Layer 5 of a small transformer language model trained on English Wikipedia (17 layers, counted from 0, width 64). Numbers have three digits each and are written without spaces.
In attention head 0, each number of a token's query is one row of weights dot the token's vector x plus its bias. The head spreads its attention over the tokens so far by the softmax of query dot key.

Query weights of the head. A number n stands for (n - 500) times 0.00067.
q0 (bias -0.060): 511397701506584612440344584402588489595389692565539479548657576362670606450446584582296497593403431481442469476610587682407395378562629504323553497426387552547321649390616542328301433324530677
q1 (bias -0.220): 599856403575702575500235651773317511531563541478440564555657768286524593562551592313365419427336782402406638404417696514321238231463634317537332461356300641540696502507753520285334296403452747
q2 (bias -0.241): 800604505549473398553607533584582460454458477466562499649539500529573383428542593527608599613418751651580671637470793464698565446512568496302548332489573318293469727367537708394619387373643520
q3 (bias -0.155): 369646313234449728534237525614576360302306528575478608507538454454657432451244297580602412574453593597566341422365482648451744485652427657382435486688185338432377595315710570420493382388557728
q4 (bias 0.214): 197193198675548294814496558323578549488351516752491682356658536605364201585857402439628381631536297314551515424736606479818479466561203480647536808670515402698572406770353312598688778414525429
q5 (bias -0.056): 363319515634710460280321497468455404449390636692784464531653288609645940328494558718251589625463398450601541545490589623523330374779347721416644458449421242223303467459612483537672542340825505
q6 (bias 0.271): 386154428410523231475690466307454349396690551444654629403336310916508543399558471514348600514457441483427349276501438239727688560330492328460508485762400481456379260743175241611612749586456388
q7 (bias -0.091): 472730535667458593426402392612414741590618344446664460492298634448545450344619532355575687363354476482445524578305552467477506507477307387454640492402528565683635674461565434384452220398629649
q8 (bias 0.206): 486104336577537323542470515408403458594463383818410504333860195552656640503752665917233486619575252497613775462668429496505422530604503347430392611601411574796400272614293441332383536354547393
q9 (bias -0.274): 459753493351708722359526347630288431350508636603399052564366825153535788609391623404345458389331652749414616771410551604400310580809325313551670043479387312447819731464620456474393504386507678
q10 (bias -0.154): 389966768303326519421458702648437508557485468422643401747437378401461501506459496309696695299350394598341453494334466639559347454765518740559298255496565675355645594611697697516473440378499830
q11 (bias 0.280): 422438392623610356567660647394597399535351606572483591349437193733649804545815583589190409703634039548468458212798289553795439561205530401684587705774457330833337565668212576627556661446804281
q12 (bias -0.179): 652817716615443707317573497646671520600467671449492591543501599386492397664362324717459747399584748512537487481599565352338483490466354490128488317446530342469317613500588748390535213297406551
q13 (bias 0.110): 367594389486497664471518414656511681514400668709320559286420462299304127496495572509551579399528581580313581317618579651543616618557596409675637802530563617759530367506408589575421526437526330
q14 (bias 0.005): 496424492455319422506596496806550529336488280650854326516446409488582400499639674397625450315578510622527613536539415612336660521633423605476591316533713478478549552658648406651462659593362490
q15 (bias 0.251): 499350503489494352690755646391690719467583536436057729385727400717334355617636575672529533532771276320629366432804317371615657576190411349397626732570605587577326252693333720623601637533337307
q16 (bias -0.018): 670482472422620303451392329518649254390588401255692457385491496520903539666576664547203458502465612570502634466575352338671497536677669498537323477522477419536393551640483554598455372447584589
q17 (bias 0.177): 352463491585553454338646367395418475422610612514520593320617080536533490460461485617578401398700235389580278514470456579629366438184785401576656880594659660670415541615472444579479514599479465
q18 (bias 0.226): 419416308538474577460648676304448470584275579903461692557719507709432514385541331561454266742737435270556422320693264469633342618473422412313498610390660521601395315320412380507586515713396239
q19 (bias 0.255): 318649386404262299736681631496617886854495544650218496214502289519547163526617139526745587396588475418606058182615444295875748889027486591580593724604547777838524291314355431675491424795678335
q20 (bias 0.161): 174498490336514456526493638366412584549682518341391527530689667252530400576573473427428466429500663676594550565651492486608458550665484624522838564422514701404458186382559560453575327616311341
q21 (bias -0.210): 644778390530630481550359667507540523408415378513374316615658484399262558460465620584662541512210447620720415558325550305469559316468564478648552413454327570462674641461473496555570371448280361
q22 (bias -0.222): 458563439440534609568324507585490426698571488647554195435702614424530555463382547708449516326287458546542792469423488473352387431629554506455482395505415356446519709491753559277468421482443424
q23 (bias -0.193): 592562509620728502605567471570367265370554498626494273428503642535676687325176536651375681524343387715456638544489584893502404384680447566602387297643239493482544842419588636531446530406388335
q24 (bias -0.208): 544612473534501564616498427568480491550448497510587503561496739593673426577544588422379631370367515592565525463492625391403408406735455596670264300602399233458529661546557556461432541170299589
q25 (bias -0.071): 413445682506565632565616767486604230372533602274416444327409346507687602529456485286546461591359559323434414609458592416648425468419580685391374604511484421364508354513521542558531489478655674
q26 (bias -0.044): 851895324259695474603595107459442889817362441763587527504794482276186265623537499457391325410205394493437617562666281568513748773438582547481376601639642684282804545299597381639601345396166486
q27 (bias 0.047): 510067170595537538420644637444475404356558690481705494406727519529569764558397458791248442431459454575524472528517395507468473548455514470457440485705770571639376491380478657311405551326584351
q28 (bias 0.032): 566639664604471485541490636503540494527656573272546415509349439644667604550539610159597511258560378517489542467355651421552458626385329402469519375346293467708697520639560402540422581458611491
q29 (bias -0.036): 529739514466678578542379617646598600352537621406448520402708705608318520415487593384520565718238362509600669619546508578539788565767282633571484365389360441336520534534304377682309620446355448
q30 (bias -0.128): 506649683372678499696533377495364553503595661419526579529456627353259590483477359344451561549396671607482736360453467570459728371364513563167516321593686488327476612506232710371630303458427657
q31 (bias 0.080): 499744451365336528516598529391768921497453336404219483537700290488303134379392632668920496439508524548522268702667601263508345646631320577360516721462585968617680514410309336733518461456206209

Each question shows a short text with each token's key, already scaled and adjusted for position as the last token sees it. A number n stands for (n - 500) times 0.0018.

Then comes the last token's vector x. A number n stands for (n - 500) times 0.0098.

0 ",": 475620478572295533402705255832825336521233535197546373257190386377652682654752275420722401660174
1 " defeat": 509602598711214525386725258806840321573208469182559306185243307454607686684869239443755470679142
2 "ing": 559612578697182558303700291842869258578208440157567255228163311437655722716858277476680483720145
3 " comp": 561622532704242546329715278837845287649155503199550233257174317496620672668799268473717524703210
4 "a": 542667576601201580254717272863846264623199433146535225236127313489656774735801262431658528674229
x: 444846595357459463648514570364508454641559476506211391362489340314355395585474379375824530363216364457411348439408494459618644501313420538568595616495538612472802476683493685693587431669502717
Which token does the last token look at most, and with what share of its attention? 1 " defeat", with about 40%

0 "s": 500630501589277545374691249865831302553218507172569352242172355419693698667778282454705414649201
1 " in": 540653570621166529299739280881889250607191526153567239221122330437662729699790279463670452735201
2 " his": 516656554650272509313742261872810285528220425149566222224164278444593699703806290422727542708141
3 " home": 521649620704193520279723256830883276628217466137584222176194219436658685740844263438699453689155
4 "town": 518667531669171541248678281918941226580239495104569242220163291464733737747789289458666466677179
x: 431853575314407453649529525411532480608589393489254527341466379340297351515569306327816492480257355399372432524402545517644659622397437556643368656513501580541847424588452543597586430698506784
Which token does the last token look at most? 2 " his"

0 "ar": 485624506610280549380675241848825322546241495179572351231191345390664688672808274467683392671161
1 "eva": 525625531686238622299715259911886259591202514122544301240136343447722735723868262531617470686201
2 ",": 499671521615250558313748279890842249556249551132533290217114341384686746728787274458683458680138
3 " is": 462682553560253464372756240881816321568229475207577298203151355458623736745848280436751512647157
4 " a": 458696569575282495334732251825818296580236417182563249199144306437574745752828274396755509692177
x: 499931496379431287622528590314530493551634442348217341330542525338329519604514412470796523420258392423463351513356476485608596536345401569466579654488446678500780416642527592632591421730547707
Which two tokens does the last token look at most, in order? 3 " is", 4 " a"

0 "er": 498623489629283555369685245878830325533230526168573360234170336398694702668796304462675414657170
1 "g": 570666591631209628302701283887852253676171462161563260214093296475700736724819295511592431692218
2 "l": 548651611637222587290731249879838263608199428138624283202103284451701740739838308502650471677184
3 "und": 529666577695201599294711265916860218609265457107598249198127273447716719743852308518599449703194
4 " is": 465696549572252465354747255906806294574239489190600283190151360463646746750850306458721517651154
x: 457757462360440396676523571300469562625641446368269418248404549298371392611628416330850543414261409433472348540401452642627584491436412582443613628463430613553789367586485555546616495731508790
Which token does the last token look at most, and with what share of its attention? 4 " is", with about 60%

0 " own": 472621509612292504390690223857822333532217492193572330216218355414631683656802267419743436665141
1 " drug": 478627565644264577323714257893836277535207527130524224192167305462658699717825269422710522709162
2 "s": 583647564670223559249729283901842218632198473148543256211110310490706754730827261466669502647201
3 " in": 545659565626155514274762279897894225604210539136570219202131341461665743700792288445665471739209
4 " Sweden": 541671578679219526296730248945843209524214510106580212256165343460686720751801333424724520657187
x: 394832475349500463565504629319499556681600444397230440363502407335211358610563387330839507373318358463383380511348563583722701503387447491614499525525514670532745468614430503630662434610526765
Which token does the last token look at most? 0 " own"

0 "s": 500630501589277545374691249865831302553218507172569352242172355419693698667778282454705414649201
1 " results": 514598563707246509321699254849820286615180488189576273214161312468638705708849272465712507609164
2 " decline": 465627576664258502329723246819898310575183506160579237172187278456635702718876246452725509693157
3 "d": 562646625666166565282738245831880214657202439159584219205155285410663714703867264483663431700196
4 ",": 499679535614223539289763267884861224573239558128526250214124313391671734731786272429709477672147
x: 458832527339375421655525566276435477620704450453237432434390416407310352547607434308825448443250378438429390574373446498626648469369481596482474617470438606542868441592576514559698525669527797
Which two tokens does the last token look at most, in order? 2 " decline", 0 "s"

0 "s": 500630501589277545374691249865831302553218507172569352242172355419693698667778282454705414649201
1 ",": 497672530596245560326748280877844261571233546140522283226108329379680728735772270446702440691151
2 " \"": 509640494618232531376742222878808297576180470198569275252118315477615698662839330419718538691156
3 "L": 549709545646259572277704280891842255615212466165566267249064290503687738786737344440660505649225
4 "et": 553651620680181587255731255895856227662241459144565247198092289480703699781832335454622484735212
x: 384844540285401360662514598427450600668534375483205386437491452312385355557554283416776449459245380402428427471390577511718603481430426584572564575523484592506903448577486520698528479722486738
Which token does the last token look at most? 2 " \""

0 "r": 503634513614276554366703235869815322547217509159577336233171338418690694662787301459674418675173
1 "ers": 557627547705278584294711289911840257562214505132557272225093320447732763757827280479669507663203
2 "),": 465679525635237536327757258914817314527264521142571296219144342419682748726785318457667466664152
3 " \"": 506653495623228532360746214892812282576189475184577272239113316475623703668849345433699535690151
4 "I": 482715554602269529246701294845826261585253471121564234205074278520683730804778333438660526691184
x: 412884502290450417566423636304448541609566424339271406407553400317332309604558297478723509532264395456383400555333486507751649553438474578508574649484537564447837495651540530676595363668500733
Which two tokens does the last token look at most, in order? 3 " \"", 0 "r"

0 "ova": 480611503629287552390682222879827319518230527169573353238197380412679697661805311467689431662179
1 " first": 498670593650252503292738244853833308567217476156630281185147259443626711734816308459701456652146
2 " took": 522651575671229448296744216863855304580194468181621274195200293437617677690838298468763474687124
3 " part": 485640582668197511298670233835922274593190502153617247183146277469658721742838336439687492674197
4 " in": 540678576627133503247739259906924205606202530131566204217132321451652737720797308453679482734205
x: 499840454289310450597599573370548514627645429452236431328436443355278337513567440362883513451259450371439419506427516484623688549309393508515513704546411625451813466537569534575624491700541742
Which token does the last token look at most? 2 " took"

0 "Th": 513654487591302532360680242892803323568241497180570346234173346437666673668749328445671427670181
1 "ough": 580656578644215609305716303951836257627200475140570257237126305487697673739815350521598491767194
2 " there": 548650509665248492280710294857894290643195485161591261189119276498654702698836286435667536670193
3 " are": 504692569568272454299755261919789282610264475190551283180147362478659748747789283421750557657148
4 " several": 479654582589226447245709247889825297573211468177597230202136310501619719719759334395718567664142
x: 515850405346370447672536561347561528567655503387207477315605466310316341544550324376817432384284435388522408521325590474635658535483394633486486660495397682477810422693466526606528497656490674
Which token does the last token look at most? 4 " several"

0 "0": 486625528586273524390679246852830316546223522185588347242185365385674695667767280445726414657189
1 "4": 524669585642242554329708256876837261621220467155623285236100292395683709732792252480713441652176
2 ")": 491666548693229528316748259874833285573255487158605245237148310412684759738820298451651476634193
3 "\n": 499674508630225515314763240888871254594198491162567266245156354435642690690797306437746520688153
4 "-": 553661631625174568278738193909837245710229441169517238227101333465661722733806290446669498751173
x: 540909489309379366617541592335502545576499395448148338416537466280354387539521401424860474458240361413495363513418397542644558464373410535568483645518542574597814488586594593611573548679533782
Which token does the last token look at most? 3 "\n"

0 " body": 471623486612298552396675241848842353511213514180569361225207364406643693661819273429723428644161
1 " building": 461644531665254550379718272897877328515211475174598291197202363442667700715877272462724507655130
2 " and": 508679545595219543296756283901883248554254505124555267203113360442680723741808257461688488708151
3 " worked": 464628558691267469342744226849844327533198485198593260208216325421641702695853279412768495678103
4 " as": 475663551592196507279727280873895258546182542142577261192118334482676779723783316413709502705180
x: 495902469286362473662556609310519509641633396462249469325393470314337356573531395398812427478258441435439420543348468493659657493374420566487559727496431553510758428665499490560561490765501762
Which token does the last token look at most, and with what share of its attention? 3 " worked", with about 50%

0 "4": 492627509595279523394689230845826319557221517190594366250181354380663681653762284439732406653181
1 ")": 487654542681238529330740255861831306570248481168605259246148312403675757739816297450658465632191
2 "\n": 497670508631230522315760244883868263591197493160566268246151348433644696693795300439745518686152
3 "-": 554657627624178571283739198904833252705226444169520248224097331460661723729807286448668493746167
4 " Olympic": 511666578678220546269705220965849264589255488164565255222140342473679746773787355460740542667181
x: 481917483369462468670551626295534533631624398398203400376524528278278417545537320424767419462343309413490353429377621523604619556451437546579401580530509643505839507579356509658601494705418716
Which token does the last token look at most? 2 "\n"

0 " young": 505606498609301539394665240841813356528212517187574365242187346377641672643768282426722409660136
1 " age": 539640549668279570306685287863904344609228544130523276219126294449657676782801219493730515608235
2 ".": 523669529603296583344806302865849287545225516160540287199097319431668671701827248439723506682173
3 " In": 606663577642174550262733266914847248694193479151563214229124352497655705693777299476620518752190
4 " a": 515722573582296504305743290890803299597273425184531233189117311459603746766809295391740561715190
x: 533893503341457266618523533360541531540637509407206330321571527296310515625519395427742462413296378422471314508378496521609617546341361570466602680493454666484755439612519621666622416695507727
Which token does the last token look at most? 4 " a"

0 " Tri": 499627469595310550400676251872817358520230536192558372252182358416672673652755316458686422659184
1 "gg": 579688537656228600310722288932836273645204452163538257260141247469710717712784298536680432679222
2 ".\"": 472656493598294550379810285884837319504222529167568304186157363461647676685840291421711519670161
3 " According": 550585603669220487298706183814832297689216449212607276183177339500609607659865299447661522742157
4 " to": 565690555611225510223744307922831240605304520167528240172096371536678725716768315413643548770167
x: 502823416237351450615535546391495531545571477436227428344451534375316274574580286387738475434268424340516342501536507560697734524328464629439574721586558552444737440600482600601631444680489767
Which token does the last token look at most? 3 " According"

0 "0": 486625528586273524390679246852830316546223522185588347242185365385674695667767280445726414657189
1 "0": 511666613613236555326689296874833261607214477147610238230105321410696746754792253484703462670196
2 "5": 524677612650220548316713271881830247621230472150619250227111301391697715738814246489709449681165
3 ")": 492669549695228528314752261878832279570259490157606241236153314412685760736820301452647479635189
4 "\n": 498678512635220512308766237891875248595200487162564255247161357441643689693799309437747529692155
x: 481852506310412453545486485276525491566656421428294437309436485250260462618546398306864470464243387402411391537341522532624564455366436665513485600583553623567808450586595580530657603709579700
Which token does the last token look at most? 4 "\n"